Layer 3 of a small transformer language model trained on English Wikipedia (9 layers, counted from 0, width 96).
In attention head 1, each number of a token's query is one row of weights dot the token's vector x. The head spreads its attention over the tokens so far by the softmax of query dot key.

Query weights of the head. A number n stands for (n - 500) times 0.0012.
q0: 540 430 632 487 427 433 512 644 598 571 378 462 475 569 446 448 479 553 514 492 446 369 456 533 510 511 674 538 566 511 321 387 587 491 571 424 553 578 457 458 546 533 517 631 473 651 520 646 448 773 594 401 440 575 581 680 601 401 478 571 287 706 379 400 480 419 445 535 481 521 445 693 441 478 322 370 479 550 393 431 625 391 444 455 433 487 493 482 459 419 358 675 467 352 539 511
q1: 393 428 517 672 354 510 554 432 432 414 455 459 569 339 520 506 646 482 419 362 636 386 526 603 599 586 437 492 562 324 522 496 564 377 380 463 464 405 580 560 364 513 463 454 425 415 477 696 532 570 563 567 510 640 409 502 429 313 612 567 478 580 341 446 634 583 673 475 653 518 436 618 509 506 483 490 542 540 347 540 499 469 474 618 418 494 440 488 499 480 504 428 437 503 470 555
q2: 514 376 544 388 631 378 505 591 477 446 636 519 575 600 425 460 526 303 646 409 458 540 582 425 609 367 473 708 547 556 419 367 462 462 428 551 612 519 495 591 289 515 578 402 448 463 503 445 400 588 405 452 540 494 388 379 331 711 297 492 491 518 642 681 549 395 589 544 431 539 599 527 536 499 610 440 616 657 515 463 554 519 645 461 442 494 463 438 462 391 304 633 344 480 556 518
q3: 451 434 529 474 480 497 403 550 541 373 621 431 522 648 531 567 422 657 395 349 495 644 572 344 438 506 444 510 418 575 543 475 647 516 473 532 387 524 570 487 571 393 456 514 587 516 521 313 440 429 543 434 456 498 407 511 560 572 456 704 515 578 494 590 568 443 600 402 393 456 450 353 534 356 576 430 621 350 484 481 466 361 529 495 430 411 520 652 532 469 596 542 310 434 617 329
q4: 397 506 371 421 715 632 717 305 381 497 542 624 293 639 402 480 377 424 424 499 550 477 649 398 376 501 383 527 486 342 444 520 520 598 451 642 534 359 718 738 260 646 421 628 434 417 526 620 386 508 308 591 710 614 497 529 559 399 395 258 636 347 409 378 529 509 522 569 711 516 600 640 608 504 286 612 396 440 482 534 504 427 441 437 800 571 446 608 526 508 488 422 625 529 558 511
q5: 398 400 575 674 612 582 435 449 583 498 518 500 667 556 560 591 367 192 485 179 562 558 420 482 446 520 549 507 476 707 707 415 551 652 442 556 439 498 414 363 608 394 425 530 335 447 537 596 488 528 782 505 501 365 518 667 547 756 609 493 421 513 554 457 542 596 310 562 527 518 672 502 410 287 645 721 442 689 555 631 460 577 456 517 409 382 353 854 535 479 311 695 456 253 423 548
q6: 456 528 635 593 658 521 388 549 315 547 500 626 462 486 357 507 642 393 471 804 342 579 652 552 559 500 616 428 369 448 349 514 545 574 134 433 546 431 451 539 368 686 658 463 601 663 634 534 535 519 420 633 397 682 357 521 715 560 417 520 475 545 654 544 646 489 358 595 533 465 428 342 576 589 524 602 497 477 469 457 513 512 746 282 452 503 687 547 488 313 447 497 511 443 327 543
q7: 492 406 460 546 627 455 560 383 283 600 316 362 616 476 369 743 523 399 629 397 285 471 669 525 481 659 408 410 441 457 612 452 460 589 559 508 553 526 254 588 442 330 535 604 383 533 579 719 512 391 328 508 615 516 538 353 398 460 397 425 408 421 584 571 363 586 679 445 515 365 521 499 558 479 139 559 571 476 482 665 624 553 512 501 390 505 500 435 469 634 437 386 653 572 395 516
q8: 443 489 542 448 356 559 460 528 771 530 437 588 437 329 404 306 722 561 591 389 492 409 258 619 551 631 464 334 425 427 572 498 441 488 507 509 403 446 722 730 449 536 368 341 392 513 488 466 523 447 286 601 665 387 503 523 578 602 726 337 623 340 392 453 508 385 532 628 556 606 485 409 700 525 627 548 426 500 474 682 609 718 451 453 462 542 275 497 654 511 531 663 403 390 436 523
q9: 450 787 488 552 534 449 360 430 329 544 507 555 490 494 634 508 574 547 703 564 567 294 370 476 538 702 509 442 583 525 431 370 358 407 438 489 470 432 511 641 451 563 525 489 394 540 421 626 524 505 485 574 421 688 641 680 397 377 518 363 545 430 479 380 452 525 465 546 334 694 418 633 554 516 423 554 289 384 495 526 506 719 343 677 523 703 390 506 542 549 591 627 464 388 490 646
q10: 606 534 646 655 483 459 282 418 532 425 527 574 399 761 684 412 349 624 674 567 579 539 539 379 699 419 541 499 577 567 524 550 449 475 445 484 353 516 366 530 466 463 593 321 365 556 686 720 431 607 453 664 477 425 567 501 709 398 480 623 563 482 571 496 600 431 449 569 385 606 521 521 609 449 494 593 505 596 520 624 418 619 571 592 616 357 535 428 487 414 462 720 339 406 668 490
q11: 597 546 467 531 518 507 458 402 447 560 274 434 607 192 337 353 618 487 462 539 587 420 378 381 425 552 503 431 439 489 439 574 426 575 579 395 563 422 492 424 590 508 429 667 437 599 426 433 622 464 534 434 374 649 503 565 662 339 754 488 684 434 450 430 431 504 439 438 674 529 431 435 389 572 531 555 427 446 415 482 520 648 446 556 621 376 577 372 515 594 564 359 684 537 555 629
q12: 575 526 569 541 422 810 565 688 368 488 301 480 447 511 458 508 574 574 679 448 636 475 515 297 531 626 497 507 579 507 437 559 606 535 615 427 508 460 406 355 410 479 412 514 597 485 362 675 565 598 398 559 411 487 499 171 666 509 784 432 643 455 522 469 640 253 488 404 628 465 393 522 384 412 459 660 506 503 608 524 545 728 544 523 611 499 471 575 493 518 490 427 463 433 345 366
q13: 386 660 295 765 530 645 501 407 589 455 604 638 398 317 618 397 750 582 698 518 356 421 611 457 592 394 512 421 454 340 521 471 659 612 598 454 737 516 300 544 481 436 358 558 383 477 309 635 587 447 621 475 475 496 765 590 398 581 529 611 547 450 593 349 520 353 500 492 605 470 536 436 480 444 443 503 543 531 434 628 445 618 467 451 387 358 501 657 496 356 600 435 477 571 479 459
q14: 285 446 545 518 403 386 515 407 466 467 500 480 484 649 640 594 473 490 686 547 588 450 287 301 415 364 645 473 386 489 405 534 391 562 527 599 531 262 428 506 428 423 563 413 455 262 507 548 505 387 392 633 426 473 532 488 631 636 481 633 405 562 434 557 431 473 452 657 482 565 736 690 403 702 693 349 562 379 497 624 711 595 517 478 440 504 480 499 462 724 629 584 619 466 439 395
q15: 360 509 268 446 454 482 324 565 571 556 510 494 409 631 521 343 530 574 415 486 552 466 528 325 498 372 332 555 547 503 621 370 419 479 464 467 396 460 438 303 345 376 645 374 491 386 390 402 456 504 423 609 314 540 466 643 758 428 627 468 410 668 445 636 545 394 477 599 383 510 529 422 593 367 455 526 492 312 512 497 609 663 501 644 619 669 518 735 611 369 674 575 517 455 452 573
q16: 417 551 502 511 620 588 505 563 576 562 554 608 535 443 697 500 507 643 523 676 428 587 673 226 474 421 491 531 639 436 674 453 479 264 627 522 340 526 503 541 565 600 579 495 420 588 658 525 473 495 550 370 639 431 496 614 326 466 526 524 561 592 454 370 370 543 305 383 419 715 601 581 546 556 318 597 462 523 260 312 571 488 613 586 530 385 660 390 485 597 436 540 611 398 487 406
q17: 399 446 427 384 517 530 572 525 341 418 438 557 556 413 439 361 437 397 568 550 248 357 711 625 498 589 504 428 482 466 448 365 605 208 449 533 478 536 548 451 417 336 476 552 610 457 480 488 544 444 573 621 512 400 237 460 494 310 645 464 512 417 549 523 691 457 631 537 767 670 469 544 547 618 609 525 546 489 818 392 574 358 365 579 538 506 671 445 641 627 293 429 641 534 392 453
q18: 470 412 511 464 532 580 486 477 466 512 543 715 636 586 273 541 461 571 436 623 813 468 361 672 348 619 364 746 536 480 329 533 448 457 511 360 407 443 478 506 513 505 465 619 224 713 473 297 719 502 461 331 459 521 454 541 526 651 434 654 493 493 503 362 580 374 427 358 494 353 463 454 419 394 453 354 547 577 455 275 613 634 525 428 545 504 380 540 715 621 463 542 465 421 513 559
q19: 418 445 633 463 512 282 295 521 350 433 442 599 400 527 523 371 358 585 647 619 473 555 511 472 576 524 370 745 375 408 481 618 650 494 550 427 449 507 601 613 449 694 663 521 237 495 616 579 574 590 709 716 575 426 684 493 386 499 468 523 480 548 537 599 787 508 201 637 570 555 635 372 492 347 500 462 592 399 603 576 361 523 510 581 545 669 522 654 502 509 536 636 457 600 534 506
q20: 544 289 500 467 476 364 500 486 706 651 517 495 514 447 496 280 570 678 537 628 452 599 609 626 418 557 609 391 325 758 495 428 436 722 503 377 506 410 435 605 516 611 442 589 584 586 522 542 424 571 501 555 586 407 605 457 642 826 438 703 590 645 543 586 427 539 581 635 345 535 640 510 523 527 364 520 500 584 554 390 603 477 446 473 862 576 471 539 401 389 448 552 669 325 491 619
q21: 576 551 540 425 340 630 765 522 368 362 523 466 406 626 409 529 640 438 621 572 555 492 463 562 585 480 418 400 271 341 362 464 646 526 490 449 325 588 358 606 657 475 461 322 334 494 514 573 593 491 429 494 372 453 576 471 297 591 465 576 495 703 432 475 591 483 464 449 480 545 511 677 504 388 597 493 283 485 509 599 503 591 435 474 727 435 750 550 444 365 473 698 259 421 421 680
q22: 484 591 638 636 620 590 360 391 514 453 465 463 371 582 471 516 607 442 397 614 288 467 516 445 461 451 530 655 500 488 383 409 601 452 365 357 548 459 600 563 554 360 546 567 444 323 519 594 597 525 532 599 568 469 576 600 599 510 518 659 474 511 655 558 428 540 603 447 500 393 390 565 398 497 548 432 392 634 572 592 607 582 480 641 675 659 346 226 538 558 746 329 543 232 539 533
q23: 518 525 456 549 498 453 381 586 655 520 742 510 466 747 702 425 364 487 696 650 437 510 413 760 629 542 361 545 434 475 581 191 443 390 519 478 467 284 565 384 379 305 522 395 464 480 352 472 601 526 217 595 399 306 504 472 453 333 534 574 447 471 636 234 499 339 530 515 424 297 446 406 332 411 348 463 628 419 523 532 660 408 431 566 534 540 415 456 410 714 147 525 504 431 529 468
q24: 547 454 419 463 422 240 483 809 397 614 565 354 395 268 385 529 521 362 489 396 505 454 572 612 526 741 405 389 636 466 485 406 393 455 434 413 521 431 720 398 507 422 362 471 415 408 396 585 421 569 410 736 680 546 659 620 435 411 500 580 462 449 384 593 307 402 684 482 418 621 718 372 513 617 639 511 405 380 599 567 565 573 602 546 349 516 643 632 657 649 611 547 296 471 547 659
q25: 575 541 475 715 525 432 610 547 439 669 458 450 421 555 656 614 415 679 442 474 535 563 583 610 434 562 515 588 397 462 604 584 479 382 540 430 418 442 570 632 549 499 287 600 524 715 703 315 472 477 507 420 237 426 637 562 502 490 444 461 416 489 562 330 519 456 453 560 544 516 583 549 328 668 426 625 389 355 823 519 477 499 475 360 486 475 526 403 618 422 493 295 416 322 501 433
q26: 418 673 513 608 531 575 563 353 417 534 472 335 468 621 372 474 453 496 631 527 530 541 416 506 696 542 445 401 658 471 412 418 440 441 338 534 392 454 561 337 407 532 363 577 481 301 460 525 172 425 690 494 519 535 345 445 493 540 469 668 475 507 421 281 470 496 612 554 682 486 560 312 577 558 377 302 458 465 676 549 288 435 641 573 429 336 468 465 316 319 529 467 478 427 392 681
q27: 478 612 605 418 568 554 472 398 549 301 574 431 482 368 470 610 488 574 402 564 634 475 457 468 480 366 600 411 406 498 592 543 520 330 287 404 393 306 334 610 619 279 331 601 530 631 527 575 582 633 604 578 440 424 595 589 841 370 603 547 523 547 373 441 578 469 582 443 372 587 624 434 782 485 657 550 428 542 400 481 488 374 475 488 506 454 311 572 502 605 497 222 534 338 689 716
q28: 555 390 385 712 302 451 391 552 469 472 434 505 550 588 411 391 449 307 618 616 543 451 396 294 688 511 524 592 665 546 395 521 650 380 604 868 342 701 375 608 266 461 509 542 596 453 368 476 537 454 524 346 602 387 406 598 687 646 546 489 342 467 601 456 536 477 632 559 397 633 458 652 627 488 357 736 319 715 386 599 514 551 479 207 498 566 440 409 477 558 528 570 409 732 555 615
q29: 404 541 562 519 616 264 495 557 555 348 478 355 605 287 628 538 445 438 339 500 426 357 560 426 369 639 395 628 653 449 536 423 542 532 559 295 299 368 337 327 489 556 338 479 528 518 440 454 744 613 520 538 488 564 402 357 455 474 298 687 591 537 436 686 719 453 539 546 561 494 335 345 442 602 486 538 583 560 463 534 477 400 360 471 662 384 452 752 715 412 449 697 584 469 616 401
q30: 362 528 747 540 529 484 272 392 349 393 561 399 367 484 341 574 375 613 558 588 474 451 723 630 472 389 521 461 664 575 468 482 492 716 548 254 464 635 575 377 386 483 540 516 612 491 257 540 663 320 445 476 485 425 497 611 434 533 405 589 460 579 488 632 436 453 385 426 712 614 536 420 582 698 403 577 312 397 609 313 421 703 377 416 464 381 476 490 654 434 490 377 535 627 544 508
q31: 347 571 430 639 589 275 231 342 408 342 410 431 604 560 467 500 737 486 571 368 466 512 365 484 434 540 367 417 375 435 483 838 444 422 501 451 585 534 468 543 381 607 414 618 501 402 594 686 420 503 452 386 560 615 508 346 522 413 487 364 478 476 628 482 807 505 637 470 440 641 624 381 428 674 702 961 544 588 387 714 500 535 471 711 600 472 648 501 644 579 436 445 463 335 524 505

Each question shows a short text with each token's key, already scaled and adjusted for position as the last token sees it. A number n stands for (n - 500) times 0.004.

Then comes the last token's vector x. A number n stands for (n - 500) times 0.0094.

0 " m": 504 709 468 587 581 604 488 565 423 508 746 816 342 531 611 509 450 544 426 493 419 427 523 598 465 499 518 424 509 561 528 427
1 "et": 639 691 501 580 542 493 516 549 353 550 659 853 328 473 539 502 457 534 509 586 513 426 522 591 566 449 453 388 464 599 591 403
2 "h": 548 565 481 601 420 572 454 516 551 498 644 785 371 430 556 554 505 512 504 445 544 455 504 558 512 510 388 437 537 563 492 381
3 "od": 471 630 474 634 580 584 627 518 570 522 601 880 323 527 578 574 400 537 458 526 479 538 447 557 512 502 507 353 552 527 496 456
4 " of": 455 551 452 619 617 613 505 666 538 646 687 956 305 484 505 400 427 536 461 471 525 429 461 554 511 455 449 379 543 606 510 395
x: 588 591 467 568 567 531 692 268 470 562 305 661 573 558 583 409 597 569 348 505 495 377 468 515 418 470 603 568 511 384 678 464 364 425 517 495 518 524 501 445 574 536 232 602 401 488 478 438 519 517 456 403 454 472 432 575 597 376 790 608 628 404 598 400 652 681 559 382 548 544 263 352 548 396 387 469 623 602 433 613 413 522 450 539 571 406 515 433 461 506 467 522 536 390 633 586
To which token does the last token give the most attention? 4 " of"

0 "e": 516 634 494 644 534 629 479 550 425 489 578 778 332 534 531 491 449 539 490 574 505 466 482 604 522 459 436 383 516 626 546 374
1 " The": 563 561 454 635 515 611 493 607 494 510 678 925 345 553 536 483 463 492 522 484 449 459 512 567 526 467 473 424 520 566 575 454
2 "s": 544 658 534 623 594 517 593 539 548 493 665 971 241 506 429 470 489 506 506 568 518 444 428 532 571 455 371 376 616 570 558 461
3 "s": 479 658 515 628 619 531 587 536 579 546 673 944 233 489 424 490 463 487 506 590 529 426 441 569 578 480 406 363 623 546 514 455
4 "al": 394 592 428 667 575 669 580 545 535 672 625 845 342 490 483 547 340 467 494 573 456 475 456 494 506 418 488 380 627 563 473 382
x: 666 582 582 445 462 466 477 349 579 500 440 570 426 544 564 298 561 526 366 479 660 636 521 502 438 486 532 372 551 299 414 473 580 395 446 404 370 521 544 442 620 504 280 633 493 306 490 481 365 576 376 352 436 611 526 568 534 280 619 432 454 371 359 496 518 633 529 453 560 498 324 681 508 512 349 548 544 555 480 661 296 512 544 459 604 399 509 396 456 501 669 474 433 498 681 587
To which token does the last token give the most attention? 3 "s"

0 "s": 494 608 539 665 577 567 564 493 428 435 641 886 270 471 457 514 433 448 498 558 536 397 485 577 564 498 426 377 598 509 507 388
1 "p": 571 601 459 665 521 645 530 479 506 542 590 740 378 434 538 552 456 474 481 524 560 409 492 556 516 491 491 333 571 458 475 319
2 "ort": 557 608 459 609 522 617 505 409 550 554 634 796 333 616 534 503 355 485 440 500 486 450 477 535 566 490 444 460 511 590 481 441
3 " on": 467 593 465 545 539 555 572 626 518 608 666 856 349 507 568 417 439 532 489 519 466 439 488 453 511 436 521 380 553 617 529 406
4 " the": 456 532 409 575 572 580 539 608 525 493 651 936 347 536 545 457 500 515 484 496 436 453 515 509 542 486 523 442 518 575 614 486
x: 595 491 547 513 704 462 681 271 535 470 605 632 528 434 412 400 443 564 516 642 500 478 541 568 377 507 653 422 516 317 533 378 343 478 378 510 611 522 459 493 691 551 492 770 407 553 487 476 571 497 505 482 412 433 570 589 505 497 640 515 809 539 577 417 618 664 607 419 474 578 473 575 567 403 490 479 567 534 583 599 507 681 345 594 462 452 558 502 477 487 539 504 472 382 562 769
To which token does the last token give the most attention? 4 " the"

0 "|": 570 563 445 650 575 578 543 506 536 503 592 887 317 536 430 491 502 497 496 511 554 432 418 514 365 531 533 430 547 570 448 392
1 " N": 517 586 479 587 543 543 506 524 524 577 618 816 338 521 576 503 518 510 473 541 441 490 508 578 445 513 474 406 485 529 527 427
2 "-": 526 545 493 582 544 562 510 468 519 594 637 806 343 525 463 498 490 384 500 592 551 514 494 583 430 500 544 356 560 559 541 426
3 "p": 439 534 377 616 570 588 521 541 505 672 645 770 341 479 611 511 537 540 472 546 494 373 510 574 467 457 472 355 526 559 539 339
4 "re": 370 621 413 644 583 625 588 566 617 719 665 821 394 490 507 496 364 556 520 540 455 524 444 547 509 513 450 345 418 645 578 454
x: 474 596 496 594 432 527 488 465 469 571 500 375 378 372 586 132 544 524 381 670 516 558 446 453 364 502 618 493 484 471 468 479 377 299 462 482 487 567 349 389 473 530 399 358 515 520 435 294 551 503 567 637 472 489 531 534 535 392 632 580 751 404 259 414 397 566 520 287 627 588 374 581 631 483 414 549 449 420 333 460 370 500 434 503 628 359 533 487 553 534 553 528 500 384 691 525
Which token does the last token look at most, and with what share of its attention? 0 "|", with about 70%

0 "ast": 508 477 455 624 544 609 544 512 404 416 651 820 372 470 516 462 413 561 480 562 564 474 500 534 526 519 422 381 560 544 543 438
1 " |\n": 517 671 419 690 531 601 500 560 505 554 661 936 302 477 480 453 478 493 536 495 521 463 483 551 482 601 461 459 451 634 522 367
2 "|": 450 570 439 584 572 594 561 508 563 517 598 881 276 527 423 485 479 513 481 551 538 414 426 527 375 540 501 433 560 587 467 407
3 " ": 552 591 427 605 576 611 497 487 691 686 736 916 232 431 536 532 481 456 524 535 530 473 451 658 473 494 501 409 482 599 505 412
4 "18": 369 545 534 553 532 609 547 492 562 619 649 867 244 468 507 493 474 533 542 577 543 523 459 649 506 524 517 396 515 577 561 430
x: 504 585 464 493 624 490 520 291 432 510 308 622 467 214 517 548 667 626 470 588 616 378 485 397 374 617 685 661 488 414 506 596 485 457 637 458 506 548 590 425 531 510 471 791 487 528 382 515 557 419 547 357 570 575 521 541 407 462 617 398 690 456 424 497 458 706 498 394 624 554 442 423 651 597 441 445 468 445 582 485 505 553 314 592 571 405 537 441 466 474 559 487 547 328 457 636
To which token does the last token give the most attention? 1 " |\n"

0 "1": 555 560 554 636 522 646 473 508 416 499 625 814 264 474 462 461 456 465 580 557 592 459 483 621 463 517 478 361 607 586 529 424
1 "0": 600 590 546 634 547 645 518 473 552 520 603 797 242 493 500 476 411 456 589 575 538 433 504 611 513 519 485 334 579 596 542 477
2 " d": 612 674 443 588 566 603 585 591 532 609 702 827 333 487 575 566 464 536 566 512 494 427 546 599 451 559 434 425 561 607 560 458
3 "ay": 425 578 513 547 598 600 533 514 529 573 583 791 303 529 507 505 463 425 532 466 551 407 382 586 469 553 517 380 483 572 535 457
4 "s": 453 583 525 561 618 513 569 489 535 570 655 916 262 492 462 500 499 467 526 569 557 418 448 547 539 490 428 361 583 543 585 386
x: 601 460 560 485 574 422 391 187 519 429 346 684 524 598 526 430 533 520 533 505 472 290 631 473 252 547 667 573 441 366 494 625 554 379 584 551 528 448 424 587 563 539 374 658 372 537 558 387 375 506 447 435 258 536 629 387 467 491 573 418 497 533 440 454 577 701 664 317 583 603 355 491 532 553 393 521 479 438 400 512 557 439 340 541 651 531 427 489 555 365 506 540 492 445 668 424
Which token does the last token look at most, and with what share of its attention? 2 " d", with about 90%

0 "ow": 540 635 470 628 528 570 516 536 475 485 594 766 368 520 570 489 444 492 531 462 498 431 442 571 542 467 470 430 474 543 548 316
1 "ay": 519 542 508 591 564 604 542 518 579 532 523 736 335 512 519 487 433 408 475 464 535 395 413 547 466 522 520 393 536 579 520 475
2 ",": 542 594 510 569 513 533 506 520 569 525 671 851 320 500 491 483 465 472 448 523 490 505 502 602 477 477 489 404 479 632 523 442
3 " C": 443 532 443 554 497 551 487 543 565 653 653 865 289 503 523 519 509 450 557 505 458 460 479 638 515 559 458 402 507 505 518 382
4 "al": 393 602 407 636 596 599 536 613 568 740 717 952 294 480 525 569 390 589 485 583 390 423 400 532 501 414 395 325 625 639 480 401
x: 669 686 585 482 507 585 480 294 477 524 249 565 467 352 536 273 601 565 451 251 676 416 454 493 454 437 515 350 409 251 496 502 375 502 475 466 508 576 498 390 581 513 491 654 547 358 539 553 449 555 444 441 324 527 446 484 601 439 573 516 539 484 277 619 446 633 523 413 573 470 260 560 612 405 357 480 539 497 492 625 330 481 517 487 541 356 546 437 441 509 507 613 460 370 581 594
To which token does the last token give the most attention? 4 "al"

0 "l": 583 611 513 647 461 634 509 507 460 473 624 739 334 539 531 584 413 512 444 596 497 448 431 539 533 574 423 363 544 641 515 419
1 " l": 571 700 490 684 601 645 511 570 457 513 725 886 331 564 590 589 370 505 524 585 424 441 526 548 495 529 495 449 477 630 582 487
2 "im": 498 594 541 532 512 527 563 530 545 548 596 696 404 630 498 496 482 601 510 484 490 470 459 606 552 465 495 410 543 617 530 551
3 "est": 500 641 414 558 525 603 473 571 604 539 653 750 412 576 528 527 498 517 496 578 512 501 411 619 489 517 392 396 470 620 554 444
4 "on": 418 598 462 588 551 602 515 580 550 589 597 770 307 447 516 477 399 479 525 507 486 524 453 631 443 522 465 403 558 603 464 376
x: 581 594 660 597 657 532 438 209 561 571 298 677 518 480 553 354 508 606 532 572 584 388 495 528 489 496 443 603 444 555 500 515 465 441 569 456 632 455 578 346 626 598 312 479 358 416 460 575 348 541 542 413 354 527 521 603 534 371 605 399 655 259 470 410 612 543 502 491 459 490 572 488 611 588 352 537 463 461 406 545 584 525 450 567 539 484 506 533 477 611 548 307 449 180 578 419
To which token does the last token give the most attention? 1 " l"

0 "s": 494 608 539 665 577 567 564 493 428 435 641 886 270 471 457 514 433 448 498 558 536 397 485 577 564 498 426 377 598 509 507 388
1 " |": 566 548 466 645 541 647 493 441 550 486 604 846 319 482 457 538 444 421 453 558 511 416 507 528 472 477 507 393 501 584 461 359
2 " A": 440 574 426 636 604 542 451 551 521 641 634 837 304 503 553 473 531 531 520 433 473 416 447 607 467 547 482 388 534 582 506 400
3 "v": 497 606 489 626 570 636 538 453 670 643 665 849 374 488 584 521 460 491 525 522 513 634 417 611 635 512 486 410 530 546 537 380
4 "g": 429 516 479 493 600 567 513 481 519 626 612 734 302 455 618 496 513 518 490 459 553 532 450 613 578 582 469 416 573 516 500 377
x: 558 510 402 586 578 525 352 467 489 551 358 650 569 521 505 387 614 457 562 444 597 493 304 495 417 578 730 363 492 637 484 604 576 396 463 425 284 472 479 406 494 578 522 641 485 638 406 627 646 581 450 522 499 470 559 698 690 410 456 449 470 499 384 442 592 669 498 408 430 703 506 375 557 395 423 537 573 425 429 498 623 467 321 599 574 438 561 521 530 486 392 518 510 658 617 786
Which token does the last token look at most, and with what share of its attention? 3 "v", with about 80%

0 "ber": 488 598 522 728 584 573 481 547 392 474 646 929 281 405 556 428 460 453 529 489 516 499 385 535 488 512 414 347 522 556 596 358
1 "ed": 582 614 521 648 538 635 549 552 474 477 641 933 253 519 485 494 451 506 522 486 502 423 457 524 434 492 422 344 621 503 521 421
2 " b": 563 614 468 556 597 621 563 612 549 553 650 855 282 507 563 519 498 465 524 490 511 420 524 533 423 530 478 387 515 496 510 454
3 "as": 526 583 495 568 575 559 548 432 561 601 636 836 426 550 547 513 423 544 543 492 490 469 465 593 574 439 522 322 535 546 623 383
4 "ed": 452 606 469 585 513 588 510 529 521 610 646 867 327 517 536 482 442 545 525 545 493 394 527 497 486 464 445 376 552 552 513 381
x: 763 540 514 474 665 533 414 368 399 756 500 515 382 595 541 502 495 575 464 477 452 404 587 546 358 482 528 466 548 391 541 599 457 596 583 396 374 600 523 500 514 654 187 593 465 499 559 471 620 477 348 513 414 443 632 376 492 411 691 549 453 356 478 542 538 803 483 325 578 518 461 561 587 580 458 608 568 478 354 603 428 659 430 528 485 501 396 422 419 633 579 385 525 379 497 611
To which token does the last token give the most attention? 2 " b"

0 ",": 549 597 551 588 511 529 496 512 421 462 678 857 313 508 494 487 466 479 438 540 478 493 503 599 501 479 477 393 467 636 527 431
1 " S": 515 623 492 554 535 522 500 472 507 616 654 825 238 463 504 553 531 496 481 521 483 408 487 652 513 526 429 429 525 580 532 378
2 "ch": 559 593 465 576 566 552 456 539 585 612 715 850 278 438 576 530 498 478 430 511 466 422 434 541 495 498 510 327 501 491 499 440
3 "u": 489 625 515 654 528 657 445 525 630 614 696 903 351 533 529 510 400 535 564 533 447 563 453 618 569 469 512 341 584 531 490 387
4 "y": 398 587 430 589 566 615 507 517 523 642 628 790 301 521 570 557 440 496 455 504 549 431 411 588 548 500 482 359 563 580 441 387
x: 392 676 650 630 634 567 429 382 494 546 274 656 286 666 505 458 612 774 534 505 515 529 478 343 611 648 500 576 455 385 451 631 537 519 580 478 333 384 545 536 608 639 364 524 382 414 474 499 556 711 489 502 450 520 533 365 556 392 411 524 614 463 442 420 687 517 602 467 528 591 630 718 455 401 431 501 494 459 496 558 401 552 379 544 614 471 593 430 571 539 570 415 464 396 513 670
To which token does the last token give the most attention? 2 "ch"

0 "o": 534 620 541 613 537 618 498 521 390 526 601 804 362 509 552 477 427 525 490 598 506 493 465 638 515 472 402 321 494 579 535 323
1 "f": 548 512 447 568 520 675 466 505 485 555 602 744 368 463 511 441 411 521 478 596 530 387 463 546 520 540 479 393 574 556 537 354
2 "f": 537 499 471 545 528 669 471 459 523 583 578 714 358 481 552 429 438 496 509 563 550 423 465 562 502 547 454 380 558 545 532 371
3 "ic": 493 554 496 533 512 607 520 542 602 579 550 727 314 493 540 472 450 486 515 509 552 535 453 580 575 452 407 359 519 522 490 385
4 "ial": 467 552 452 599 538 630 530 558 557 575 618 899 323 517 540 498 391 496 480 551 433 471 439 465 470 385 389 422 591 567 529 446
x: 726 639 699 467 640 452 459 396 491 448 511 540 442 525 534 371 450 617 468 524 701 416 605 561 461 537 458 497 613 192 474 458 420 450 533 488 478 326 507 391 707 468 328 599 482 529 524 558 454 566 485 410 398 472 345 601 596 239 667 493 616 443 536 480 480 659 565 437 571 477 378 639 558 354 426 479 506 573 505 698 437 528 485 485 619 507 558 432 506 537 521 373 461 421 653 532
To which token does the last token give the most attention? 4 "ial"

0 "u": 533 609 562 662 566 656 476 522 455 488 627 875 336 492 490 480 481 506 540 556 518 565 405 596 575 473 492 381 579 561 475 423
1 "f": 526 543 501 609 541 651 490 522 524 530 561 775 315 461 529 453 486 512 474 507 530 427 419 534 528 521 495 389 560 527 470 385
2 "ac": 537 609 448 582 573 633 542 479 575 595 646 783 355 508 574 566 417 506 439 503 575 548 392 583 575 466 515 385 541 531 568 379
3 "t": 508 565 485 509 465 573 488 486 604 584 658 784 296 558 630 517 418 476 438 505 499 463 408 567 495 487 403 410 525 522 453 477
4 "ur": 446 555 474 549 543 643 552 477 546 603 604 710 378 503 528 570 405 489 480 488 517 561 404 656 585 478 464 419 485 571 491 400
x: 588 543 549 525 520 504 469 506 590 508 432 438 314 623 504 408 549 477 677 501 699 385 517 468 425 559 642 489 476 456 547 480 434 526 484 606 644 376 707 485 600 550 338 489 424 520 524 637 577 646 529 457 558 599 562 492 609 257 569 374 589 469 480 304 506 514 561 384 393 637 488 554 650 466 369 462 453 450 471 567 567 487 422 581 667 165 445 348 467 685 467 279 401 447 502 533
To which token does the last token give the most attention? 3 "t"

0 "K": 540 665 492 649 545 548 443 515 447 536 590 776 283 473 606 586 502 457 494 503 493 443 488 540 459 448 451 419 467 571 498 424
1 ",": 586 612 538 580 515 530 489 518 498 492 689 859 310 511 499 494 470 478 440 548 462 504 507 602 492 475 484 382 453 640 522 439
2 " ": 700 650 486 574 547 600 492 457 574 603 752 882 226 439 544 556 455 462 481 519 501 460 478 649 474 474 492 432 488 579 506 424
3 "8": 403 563 518 547 469 595 493 445 640 535 669 834 269 473 585 462 478 516 518 565 474 441 491 599 507 492 425 357 477 558 498 443
4 "8": 347 545 502 548 487 608 512 456 529 552 661 824 262 466 567 466 439 500 520 575 506 454 504 608 518 501 453 341 527 574 539 427
x: 475 601 541 472 546 540 533 321 551 527 375 559 599 373 339 535 583 586 381 497 709 344 528 409 209 520 584 599 484 483 449 585 584 465 610 507 521 509 518 561 551 535 285 857 520 605 434 589 532 487 482 359 482 554 446 570 540 408 670 530 670 508 452 456 540 734 477 406 579 618 414 548 618 635 477 500 370 466 447 521 487 540 433 646 592 440 559 389 470 502 569 472 576 470 426 667
To which token does the last token give the most attention? 0 "K"